Layer 2 of a small transformer language model trained on English Wikipedia (16 layers, counted from 0, width 64).
A neuron's activation on a vector x is SiLU(gate . x) times (in . x), where the dot is the dot product.

Input weights of the MLP neurons that the questions are about. A number n stands for (n - 500) times 0.0014.
n4 gate: 650,619,812,690,730,425,468,429,467,711,529,336,575,236,486,474,340,298,411,576,637,409,530,512,720,407,568,459,398,425,342,580,603,391,472,551,404,479,458,282,558,403,466,560,389,322,338,595,254,483,427,352,408,702,665,415,493,416,577,569,667,484,460,543
n24 gate: 696,610,573,510,406,413,569,627,443,473,515,498,548,619,473,521,481,633,392,548,517,600,424,387,688,303,403,553,577,510,330,418,477,600,466,420,544,557,535,441,363,455,413,650,302,568,423,470,656,375,567,353,587,454,435,476,615,552,513,614,621,656,534,518
n42 gate: 307,459,471,660,521,746,505,558,541,646,557,427,616,669,392,508,588,499,515,659,627,516,585,730,546,626,291,394,645,468,323,358,473,415,504,416,506,530,483,521,430,268,558,566,414,552,693,631,594,566,476,342,440,435,573,479,530,387,620,507,358,217,384,490
n44 gate: 529,503,428,601,534,483,522,498,413,407,636,356,683,279,714,550,394,428,486,553,497,685,420,482,529,305,461,406,553,459,332,538,699,586,694,568,501,576,534,516,398,585,533,425,463,517,472,408,589,473,299,446,488,572,376,421,535,584,453,589,603,397,580,602
n45 gate: 495,327,490,508,642,548,421,431,605,594,327,317,585,538,415,435,361,319,490,316,478,347,537,526,599,536,400,483,470,555,600,356,435,749,644,648,638,539,630,600,437,503,286,622,363,520,408,529,534,484,530,473,499,292,362,536,505,569,363,398,409,248,526,574
n50 gate: 574,519,570,549,647,792,444,527,386,515,492,447,414,474,680,316,717,403,400,456,589,493,325,686,355,443,531,528,636,305,542,606,358,342,551,384,408,587,405,370,320,203,580,533,412,664,393,396,662,431,509,532,592,300,581,478,466,399,569,563,535,608,547,553
n56 gate: 485,345,250,389,460,532,698,367,658,517,407,614,490,435,526,367,726,440,521,463,598,393,547,640,514,371,451,362,204,395,561,421,325,318,807,434,520,342,420,523,661,440,591,454,482,419,508,388,657,308,509,661,597,434,446,219,661,431,512,453,313,901,282,376
n66 gate: 543,385,580,572,512,384,442,558,414,602,577,613,435,499,409,428,475,466,420,563,293,527,583,417,438,456,533,511,539,365,508,540,509,448,453,507,547,493,545,488,450,626,544,593,411,485,526,602,471,602,496,442,590,417,455,361,529,573,509,452,488,443,488,455
n85 gate: 432,574,580,531,589,529,546,525,440,519,625,480,560,488,553,539,418,492,463,562,659,799,459,646,455,383,526,396,466,406,460,439,413,467,495,470,388,564,562,201,691,470,428,582,472,357,655,317,569,450,388,373,447,546,576,559,438,407,604,496,605,601,531,473
n98 gate: 545,551,572,460,544,492,567,418,581,507,513,535,318,444,637,417,593,494,599,479,598,531,556,477,624,475,526,552,488,591,380,542,540,545,527,471,567,447,360,356,482,501,434,546,490,383,546,383,557,416,524,432,544,476,575,481,499,391,469,502,560,576,471,385
n111 gate: 359,361,528,548,372,424,437,622,690,605,373,514,555,418,372,507,545,542,550,505,445,511,347,548,543,444,382,380,612,589,420,455,611,580,570,499,465,631,329,587,599,488,628,562,295,253,641,661,504,655,266,475,560,394,400,537,419,310,632,625,624,39,694,513
n121 gate: 569,320,423,565,410,602,564,288,361,389,576,397,599,382,571,572,593,265,335,469,448,462,316,475,396,579,411,605,288,446,693,379,287,543,587,356,607,427,620,649,832,378,655,360,700,552,532,305,477,346,437,483,563,511,496,553,740,438,478,441,574,638,313,446
n126 gate: 671,247,514,410,610,354,485,442,328,666,659,513,511,727,564,528,640,600,499,451,390,591,681,546,554,552,449,546,552,548,465,310,479,472,514,363,366,553,507,394,551,465,588,752,498,395,522,327,619,501,435,574,530,466,566,656,320,679,457,571,509,548,567,593
n132 gate: 569,537,472,513,514,436,536,376,528,569,478,500,564,351,636,657,483,557,551,326,688,438,364,459,431,430,453,353,561,443,559,530,442,484,626,479,513,501,540,473,610,359,518,474,461,529,477,515,412,491,626,620,427,422,614,454,443,743,459,547,418,537,432,333
n135 gate: 504,256,499,689,332,466,355,501,504,408,651,564,447,350,569,603,467,414,505,473,548,547,480,583,387,511,754,635,688,397,619,542,451,472,532,415,407,379,487,505,485,345,416,519,514,588,558,436,539,587,442,357,573,692,619,487,431,481,585,436,523,656,439,588
n137 gate: 357,398,479,514,401,525,505,683,440,396,644,466,437,782,385,550,471,585,485,577,416,594,569,460,362,507,271,595,641,474,499,494,715,583,411,606,359,414,495,476,507,511,448,420,439,386,577,610,602,555,689,348,561,445,450,540,501,642,475,453,516,304,512,628
n151 gate: 480,395,468,511,465,532,446,410,612,589,487,605,356,490,543,551,619,560,440,548,524,440,423,441,390,493,481,441,584,615,516,541,595,560,511,427,397,534,578,597,548,499,433,669,463,433,523,355,530,624,449,533,567,554,487,461,549,546,575,467,476,500,541,525
n152 gate: 331,563,395,417,454,683,427,588,393,436,281,609,319,551,492,341,517,355,623,557,546,489,508,545,269,565,409,411,301,442,505,405,576,392,611,557,355,402,448,519,609,489,550,580,471,623,510,534,553,465,471,539,707,548,737,494,638,457,715,390,462,657,382,367
n161 gate: 310,318,512,557,397,654,394,623,541,525,468,274,572,674,388,628,490,566,747,570,456,626,520,411,449,380,283,733,394,457,449,295,565,509,655,376,517,344,400,657,506,803,535,325,499,404,497,591,505,350,433,337,755,523,530,496,516,367,365,387,459,575,532,548
n167 gate: 413,531,578,570,579,305,476,643,376,464,476,519,434,551,614,551,473,445,540,480,442,502,537,688,634,634,434,570,430,444,534,438,422,618,434,434,445,574,622,538,653,683,518,401,625,423,357,553,496,577,619,656,609,519,582,517,505,407,497,436,516,616,490,588
n177 gate: 375,547,418,498,141,522,592,463,459,535,633,683,581,433,501,439,555,612,408,501,412,771,637,423,537,362,363,332,658,647,570,486,578,613,568,641,564,491,515,188,675,406,371,489,676,536,751,415,723,561,477,224,797,390,330,858,680,612,445,347,452,701,466,472
n190 gate: 641,426,537,400,586,484,542,352,609,429,436,504,517,626,376,465,521,417,493,502,574,570,494,367,499,381,579,481,406,487,462,596,444,494,442,523,530,503,371,493,409,548,501,422,480,591,393,472,593,440,474,428,491,406,360,471,349,494,532,478,356,559,547,584
n4 in: 623,615,440,659,687,538,555,501,546,628,457,456,598,352,515,532,451,573,535,487,618,504,457,722,689,490,522,456,503,421,600,564,562,286,497,462,238,445,402,542,645,432,548,669,484,556,522,528,462,390,399,504,412,542,535,506,441,557,702,362,497,560,557,513
n24 in: 617,595,438,712,582,561,411,597,471,483,594,376,601,374,476,592,426,456,479,506,736,504,333,478,408,534,568,601,446,427,428,424,504,422,585,481,314,517,517,323,531,507,516,689,139,294,482,438,384,497,544,501,305,716,389,572,501,590,559,588,704,493,595,510
n42 in: 548,424,484,848,564,636,527,341,494,394,901,522,436,181,437,314,689,335,618,499,830,367,354,685,442,309,506,503,382,339,195,573,399,17,653,385,285,559,418,230,555,85,512,690,283,303,590,100,500,417,381,363,334,420,565,362,537,591,771,553,593,431,254,520
n44 in: 332,515,527,414,688,524,294,522,577,568,432,450,538,587,520,355,427,562,696,506,480,499,621,580,392,687,471,291,580,420,392,634,534,426,458,475,653,557,507,756,529,391,574,480,440,636,460,473,496,574,520,629,484,551,494,488,385,399,349,533,400,601,533,468
n45 in: 506,442,499,426,655,607,583,449,432,578,447,532,489,486,506,441,431,340,575,514,481,392,633,643,397,486,658,543,614,554,520,605,515,555,418,649,514,488,430,687,609,446,420,422,392,494,607,520,572,495,546,411,600,493,343,430,667,530,615,574,389,483,380,567
n50 in: 590,259,284,527,463,714,492,356,484,683,658,490,491,637,579,381,515,500,383,610,664,464,172,402,329,381,702,486,497,267,558,590,435,316,667,477,392,539,446,391,181,438,502,427,680,673,442,504,559,446,498,570,383,656,444,363,380,524,507,604,471,720,653,282
n56 in: 522,492,445,495,588,526,615,352,486,475,524,438,436,527,482,573,507,431,385,617,536,539,445,484,475,473,636,556,361,485,640,413,475,498,567,565,478,371,377,473,467,529,452,418,533,487,541,467,485,437,544,504,485,361,468,380,576,473,622,765,385,603,468,482
n66 in: 388,433,483,474,467,519,447,431,522,516,499,302,505,479,575,619,445,468,474,568,604,510,440,381,554,583,526,581,519,593,497,521,641,489,519,484,439,531,439,433,493,576,350,546,483,461,582,440,472,544,485,418,524,450,455,510,534,472,541,593,657,553,591,618
n85 in: 588,567,239,573,321,596,861,383,500,450,701,621,504,485,237,640,586,515,402,403,435,352,364,422,578,528,568,568,484,516,579,429,354,517,515,454,452,759,693,648,574,458,539,550,552,436,508,362,604,509,528,530,494,220,342,605,699,763,534,439,454,467,408,537
n98 in: 493,495,358,468,472,505,611,516,482,485,569,632,600,379,480,357,461,469,588,574,599,582,587,512,620,481,595,604,460,543,378,505,362,500,418,523,510,505,458,466,427,692,401,617,502,444,480,326,559,420,561,451,581,454,458,559,489,492,513,532,487,517,504,470
n111 in: 404,601,510,576,334,501,401,547,600,580,392,599,434,441,358,515,630,525,551,560,549,475,299,485,440,444,412,587,721,288,549,529,552,521,685,525,351,540,406,520,489,442,495,350,535,391,436,421,586,586,440,352,689,351,502,555,274,322,620,625,604,523,520,622
n121 in: 504,499,589,696,485,435,376,389,360,453,416,633,576,344,532,486,483,374,413,454,611,476,470,365,384,601,371,506,427,545,603,500,426,561,545,445,525,495,511,397,636,570,363,385,557,482,418,302,459,482,389,403,530,524,342,419,594,526,691,620,574,517,351,245
n126 in: 560,311,517,513,566,361,489,510,446,578,585,537,368,627,642,441,564,556,520,366,456,584,596,559,394,476,429,518,588,551,536,342,505,469,458,570,360,696,478,412,615,569,454,653,557,451,521,218,560,594,557,539,425,500,501,600,409,661,571,576,543,582,501,490
n132 in: 529,611,456,419,497,543,464,199,525,473,529,445,539,504,438,688,386,728,607,250,504,572,406,502,500,352,577,570,432,560,438,594,557,496,497,493,503,516,520,698,564,493,480,508,530,407,455,483,581,499,480,478,499,473,699,287,437,627,364,710,478,625,458,482
n135 in: 463,299,551,755,448,305,351,460,509,571,580,499,507,498,447,672,447,509,600,595,517,451,485,575,633,443,543,643,620,485,359,705,523,544,468,391,386,467,476,290,447,504,339,408,595,276,753,413,427,392,490,550,754,687,435,543,510,585,599,309,529,587,584,434
n137 in: 496,478,452,498,416,339,380,509,546,538,502,600,291,399,556,386,511,445,579,488,540,504,425,452,441,423,561,662,496,370,449,557,569,438,517,609,639,449,457,509,417,650,461,453,571,705,529,364,426,678,365,535,713,577,567,420,456,558,554,405,510,555,589,530
n151 in: 512,363,499,516,435,590,509,427,673,556,456,596,321,512,557,486,550,593,480,488,525,396,472,500,375,530,445,420,596,538,579,539,584,541,496,460,433,513,605,595,626,436,388,651,474,389,445,405,519,634,503,553,592,609,448,504,513,594,556,440,453,545,485,492
n152 in: 463,487,591,589,496,548,406,497,456,432,550,463,239,407,533,446,529,408,620,376,493,382,501,461,510,456,484,462,541,553,489,519,482,442,458,518,414,497,460,579,327,622,585,623,645,421,487,518,500,454,562,685,476,598,420,335,540,509,404,610,611,580,663,427
n161 in: 481,306,358,435,276,628,362,495,535,449,466,363,488,537,535,320,381,484,733,483,504,425,539,389,392,445,469,565,594,297,485,517,488,448,507,433,566,448,394,583,396,574,452,439,538,449,339,593,467,456,436,300,473,509,453,497,543,541,446,527,501,443,345,482
n167 in: 400,548,457,675,573,306,410,577,556,436,520,669,479,538,597,502,419,457,624,542,454,605,462,620,528,437,452,525,460,420,510,454,505,606,512,456,670,585,564,549,643,564,525,332,491,604,341,561,560,472,422,552,572,579,530,494,596,392,462,510,503,513,503,547
n177 in: 501,398,460,503,602,447,484,635,281,411,495,639,415,471,472,408,551,393,318,461,385,637,599,395,585,340,521,688,403,687,471,625,418,585,594,535,580,420,374,470,351,518,344,631,491,652,411,625,443,299,543,492,453,554,317,487,443,602,508,357,474,443,561,652
n190 in: 600,597,412,262,554,609,457,440,605,494,521,473,521,558,579,496,590,492,407,560,561,426,467,359,597,600,457,436,246,428,582,411,454,468,381,314,516,625,524,451,557,378,710,285,542,572,547,310,659,536,537,395,697,453,587,520,617,469,622,459,329,601,533,593

Each question shows a token from some text and the vector x that enters the MLP there. A number n stands for (n - 500) times 0.0059.

" Ne": 525,472,352,478,502,489,448,206,461,461,455,458,552,529,548,457,319,433,602,466,416,577,433,444,557,516,420,514,508,677,576,597,406,517,480,638,416,457,384,455,335,544,677,432,414,598,463,512,291,495,527,552,556,327,570,411,483,603,526,683,539,678,532,598
Which neuron fires most, and how strongly? n132, at about 0.65

"ie": 524,501,418,550,513,448,470,406,436,475,632,437,586,488,591,298,563,486,579,606,320,538,471,611,670,690,675,601,474,590,460,617,481,675,510,630,423,576,472,664,384,608,528,429,507,448,487,559,642,429,512,419,532,546,430,323,538,588,545,778,602,527,502,475
The neuron with the highest activation: n98

"kin": 544,397,514,546,507,434,458,339,254,362,336,588,391,412,462,530,458,481,476,386,573,600,438,548,693,529,683,463,566,485,424,479,519,346,263,682,383,460,512,590,345,480,354,504,507,541,445,357,538,511,312,457,526,535,614,449,429,556,576,785,442,535,511,524
Which neuron fires most, and how strongly? n4, at about 0.44

"ed": 538,527,546,627,433,594,465,460,394,559,257,563,362,538,553,421,535,484,537,453,361,505,528,403,390,660,709,607,593,463,478,569,582,474,547,503,371,447,414,528,577,614,416,304,410,508,464,346,711,344,490,506,538,341,481,502,545,464,533,564,736,375,521,500
The neuron with the highest activation: n111

" Al": 496,455,448,496,609,496,498,392,499,463,533,491,621,438,641,300,309,397,694,394,612,579,545,447,408,596,474,584,519,498,558,534,495,543,533,420,521,425,567,562,567,560,415,467,382,500,469,491,478,480,388,654,550,336,333,446,484,558,591,831,516,605,615,598
The neuron with the highest activation: n44

"s": 465,556,495,520,454,496,540,452,378,431,569,440,521,643,698,503,510,488,632,397,416,532,530,502,387,551,702,671,454,331,350,557,409,506,546,541,392,456,393,503,577,520,286,449,445,674,462,411,402,530,472,428,670,406,467,510,517,495,484,715,528,292,526,483
The neuron with the highest activation: n137

" the": 471,420,530,454,372,400,269,601,486,458,539,567,328,534,570,660,575,484,535,650,391,469,326,487,512,485,515,569,522,464,526,490,470,417,380,557,516,468,358,385,480,621,469,551,479,519,389,514,452,406,449,604,438,556,286,471,634,496,550,740,626,516,548,426
The neuron with the highest activation: n24

" until": 660,537,434,583,483,470,448,557,478,370,556,549,407,660,610,436,627,441,539,466,450,373,469,409,451,349,381,516,526,478,547,507,508,528,670,579,535,405,467,413,517,581,385,477,324,463,315,428,563,369,495,484,401,375,389,465,755,475,372,577,544,349,435,510
Which neuron fires most, and how strongly? n24, at about 0.64

"d": 410,447,509,578,385,421,479,348,264,353,543,477,153,506,476,370,473,395,512,451,391,525,567,451,498,586,641,604,540,426,504,424,605,556,561,528,571,446,361,486,696,500,383,453,434,651,516,484,568,353,497,445,518,575,488,401,383,490,378,723,561,462,521,548
Which neuron fires most, and how strongly? n137, at about 0.4

".": 509,451,441,530,447,489,541,491,604,432,526,574,558,563,503,590,417,486,636,534,338,573,663,559,594,401,515,640,420,399,649,620,580,592,438,496,521,527,492,533,722,462,449,422,471,447,395,230,426,341,568,541,416,498,476,421,550,384,441,599,678,392,469,578
The neuron with the highest activation: n167

"son": 465,341,440,527,444,451,510,400,455,455,421,475,497,620,544,484,577,385,531,514,429,567,490,499,491,565,705,403,417,601,465,359,568,520,282,643,419,529,469,665,534,620,342,452,474,504,452,392,486,437,448,347,488,288,523,266,481,475,529,675,400,466,475,543
Which neuron fires most, and how strongly? n45, at about 0.7

" to": 474,571,504,322,458,420,371,388,230,506,605,532,465,566,511,382,675,478,580,454,265,425,465,326,395,532,558,556,460,543,503,579,530,603,543,616,428,422,391,456,324,482,474,394,377,523,429,454,466,343,472,356,453,524,412,502,632,492,498,533,648,571,420,508
Which neuron fires most, and how strongly? n177, at about 0.44

" feature": 337,364,546,654,509,390,530,498,324,433,698,618,448,573,507,692,416,455,502,564,492,468,596,492,452,409,378,652,632,554,603,505,565,411,336,648,385,453,443,676,437,572,382,492,400,485,344,558,593,462,369,497,445,589,519,426,482,481,625,607,557,402,425,464
The neuron with the highest activation: n135

" had": 507,586,548,402,513,433,466,584,567,504,507,605,468,599,534,405,711,392,615,489,489,384,453,556,449,393,431,685,618,509,447,488,556,436,458,454,588,479,343,410,429,464,480,469,386,428,385,511,607,428,521,464,485,489,411,484,630,477,496,628,779,281,406,584
Which neuron fires most, and how strongly? n111, at about 1.4

"ad": 481,605,529,514,364,341,412,440,332,579,491,505,179,455,422,350,449,413,553,434,404,594,498,397,737,517,581,538,516,595,606,478,590,490,644,510,391,505,518,453,519,440,310,548,503,591,388,516,650,372,539,510,507,408,599,521,371,585,397,642,506,445,566,629
Which neuron fires most, and how strongly? n177, at about 0.77

" H": 472,508,498,544,515,397,603,446,469,467,369,527,273,560,561,497,486,508,522,300,376,476,436,406,469,458,417,500,404,569,479,600,472,410,471,475,506,452,318,298,463,512,581,496,602,625,546,358,458,588,469,409,430,457,359,448,622,533,583,687,657,439,611,714
Which neuron fires most, and how strongly? n177, at about 0.12

" her": 473,372,520,444,450,542,560,687,379,661,384,506,560,572,538,603,492,314,553,447,640,407,395,526,494,657,541,580,505,476,456,501,457,559,390,487,496,338,424,400,320,518,291,468,431,502,376,396,549,327,449,515,473,462,344,433,558,477,621,739,579,488,466,519
Which three neurons fire most, strongest first? n50, n24, n45

"unt": 481,504,468,511,432,506,454,394,535,407,477,500,515,456,466,263,460,454,523,568,289,647,470,337,589,611,606,644,498,396,319,525,496,519,353,486,423,518,517,500,543,559,328,318,499,259,541,414,483,342,385,538,571,551,651,431,364,539,526,697,470,500,498,492
Which three neurons fire most, strongest first? n98, n161, n135

"ch": 604,327,501,486,406,405,485,446,572,325,299,449,234,495,536,505,518,475,444,422,559,473,536,524,623,372,703,599,537,504,444,531,523,292,522,570,522,493,534,465,482,591,410,567,636,488,585,519,473,326,482,284,512,431,497,491,507,398,522,790,567,482,526,686
Which neuron fires most, and how strongly? n98, at about 0.34

"o": 573,431,473,500,459,387,428,500,381,484,421,544,417,422,487,261,496,500,405,458,422,327,442,600,428,628,664,616,464,588,504,746,498,649,562,632,454,493,643,370,506,552,465,362,388,556,420,418,472,539,600,422,549,474,405,458,551,408,436,778,521,603,555,574
The neuron with the highest activation: n50

"est": 473,477,469,616,394,541,498,486,528,456,429,462,252,439,648,341,578,378,501,577,222,518,357,374,551,518,626,659,567,505,469,515,409,469,356,659,506,638,482,704,527,666,539,411,540,469,481,537,530,390,528,478,395,473,564,475,489,411,562,655,515,546,554,531
Which three neurons fire most, strongest first? n42, n167, n4

"80": 393,490,495,620,537,498,543,444,397,318,666,536,423,646,506,536,597,427,545,476,429,406,451,436,671,524,746,641,458,590,601,611,613,538,437,481,603,520,456,548,483,434,311,359,426,496,357,511,591,439,537,429,543,479,448,367,417,394,694,554,469,561,562,366
Which neuron fires most, and how strongly? n135, at about 0.46

" Sh": 501,594,514,455,370,460,578,292,510,397,310,431,416,463,527,470,455,520,609,359,614,501,540,473,410,583,327,564,521,530,433,592,572,401,385,481,425,489,362,473,543,487,482,589,505,518,528,399,477,437,377,471,446,374,534,512,532,638,607,777,703,421,571,723
The neuron with the highest activation: n111

" E": 338,480,406,527,466,381,450,414,483,447,537,532,412,666,466,524,320,275,606,530,483,468,637,470,680,558,394,582,499,555,566,536,372,488,547,509,406,588,407,449,294,602,638,413,461,565,522,367,460,523,465,482,449,357,408,450,576,561,519,679,617,546,605,468
Which two neurons fire most, strongest first? n151, n4

" Jo": 548,578,494,574,602,512,515,281,584,289,204,507,319,470,585,443,416,531,560,473,463,602,514,429,482,582,454,604,460,567,503,462,463,509,557,619,509,508,571,277,376,614,553,563,350,466,501,281,425,429,547,498,405,325,361,435,651,414,490,553,593,683,553,431
Which three neurons fire most, strongest first? n56, n98, n24

"it": 575,597,443,616,473,336,481,586,429,472,643,450,447,389,434,400,412,573,583,513,303,446,544,409,656,541,606,683,507,613,510,428,407,325,461,703,478,546,418,635,416,553,383,450,697,449,402,515,637,384,412,471,502,344,538,458,524,570,606,629,519,444,450,452
Which neuron fires most, and how strongly? n151, at about 0.3

",": 714,403,487,401,478,448,279,391,397,428,502,535,484,551,463,599,564,433,608,511,458,463,581,506,403,435,419,490,440,415,542,577,559,631,245,587,401,525,476,578,523,573,481,532,413,571,333,446,562,360,530,453,480,557,521,482,583,329,570,634,666,365,505,587
Which neuron fires most, and how strongly? n85, at about 0.16

"ly": 383,568,535,570,502,351,414,451,244,517,361,469,476,621,488,435,687,494,592,517,338,432,535,433,537,401,646,706,643,463,531,485,447,554,469,619,529,578,462,527,526,635,504,460,430,477,415,307,523,432,393,416,478,454,512,537,694,526,538,598,693,553,537,419
Which two neurons fire most, strongest first? n126, n121

" a": 532,324,426,372,521,359,457,643,395,518,667,488,434,644,615,550,597,401,513,639,446,402,367,526,639,503,503,605,486,633,507,591,487,541,470,472,524,393,434,535,554,533,483,485,373,589,412,441,454,505,342,628,538,434,425,485,717,464,509,780,681,480,591,540
Which neuron fires most, and how strongly? n167, at about 0.26

" 19": 493,476,444,504,536,428,479,447,441,329,670,497,379,591,444,499,607,220,647,442,404,463,396,442,713,494,485,433,479,554,655,523,672,387,452,500,508,490,512,596,452,567,359,527,503,543,402,405,677,478,538,350,489,469,426,472,477,350,556,562,523,396,642,440
Which neuron fires most, and how strongly? n190, at about 0.13

"i": 653,456,438,476,366,444,403,563,374,368,389,319,275,461,389,449,549,368,480,392,537,523,447,534,515,557,570,576,501,583,467,673,533,540,431,634,494,552,539,454,521,604,535,500,516,575,394,445,531,545,652,379,516,451,532,343,480,407,514,817,420,602,544,498
Which two neurons fire most, strongest first? n50, n152

"ne": 453,439,446,452,488,444,395,363,379,498,477,399,476,437,582,351,463,515,442,685,437,476,494,445,770,484,680,645,470,529,662,541,355,526,424,590,420,467,378,469,474,409,530,338,322,550,519,474,448,485,600,445,522,208,465,432,616,516,503,719,474,626,474,555
The neuron with the highest activation: n56

")": 590,324,479,520,291,497,342,275,449,524,529,586,415,607,435,482,611,375,524,650,497,460,656,589,460,464,392,533,479,559,547,543,519,527,284,545,479,457,423,730,511,485,489,397,536,588,531,441,421,480,609,422,460,336,416,446,542,418,455,674,535,463,465,444
Which three neurons fire most, strongest first? n121, n4, n24

" Me": 538,579,466,525,433,356,434,328,700,393,356,541,502,593,554,610,338,315,554,441,420,377,456,485,508,434,531,561,372,476,526,596,404,531,330,675,381,471,591,573,337,551,557,513,440,520,546,550,374,472,438,458,510,392,415,411,572,480,633,662,595,703,471,532
Which neuron fires most, and how strongly? n56, at about 0.23

"ten": 398,508,543,639,617,420,534,568,229,505,286,418,569,514,512,411,650,510,579,470,556,528,633,548,596,520,637,582,530,474,653,395,608,482,372,581,556,586,477,508,385,537,449,500,297,492,527,501,471,472,475,413,423,290,536,396,416,455,528,829,518,545,428,437
Which neuron fires most, and how strongly? n151, at about 0.34

" became": 512,687,566,451,558,459,500,574,590,555,554,618,506,618,680,604,609,400,650,627,475,421,461,421,371,482,605,719,537,527,441,565,506,460,390,589,506,458,551,653,449,672,388,564,377,527,362,424,590,473,412,463,460,516,445,492,704,379,491,577,602,298,458,505
Which neuron fires most, and how strongly? n24, at about 0.18

" Mi": 539,526,538,529,532,263,470,349,332,428,362,551,453,552,585,349,402,361,547,385,653,407,463,393,544,442,499,430,392,527,543,524,493,518,350,515,485,562,509,397,401,601,671,518,239,641,535,330,480,563,310,474,464,546,578,485,511,637,617,581,602,613,488,512
Which two neurons fire most, strongest first? n24, n190

"er": 530,360,465,664,494,476,356,540,537,570,312,561,188,603,440,565,589,422,605,603,448,536,460,531,633,583,777,641,424,498,467,469,509,531,533,549,445,582,508,586,411,598,527,526,641,566,410,566,636,509,511,428,464,491,517,389,553,538,448,732,588,442,410,650
The neuron with the highest activation: n167

" student": 393,443,516,519,506,456,455,464,504,472,403,601,507,567,461,576,463,414,505,621,393,480,385,466,441,577,493,649,451,539,533,415,678,512,312,447,340,450,532,485,496,549,151,583,537,573,372,387,497,442,527,530,481,406,473,361,619,517,708,572,333,424,497,579
The neuron with the highest activation: n151

" Ad": 475,391,516,628,439,428,484,328,461,418,379,507,194,555,613,415,341,254,609,426,525,593,424,454,764,444,443,461,540,525,557,493,487,520,540,530,548,469,546,362,536,559,575,609,431,688,422,447,551,468,412,501,410,607,439,496,418,609,442,769,560,472,534,625
Which two neurons fire most, strongest first? n126, n24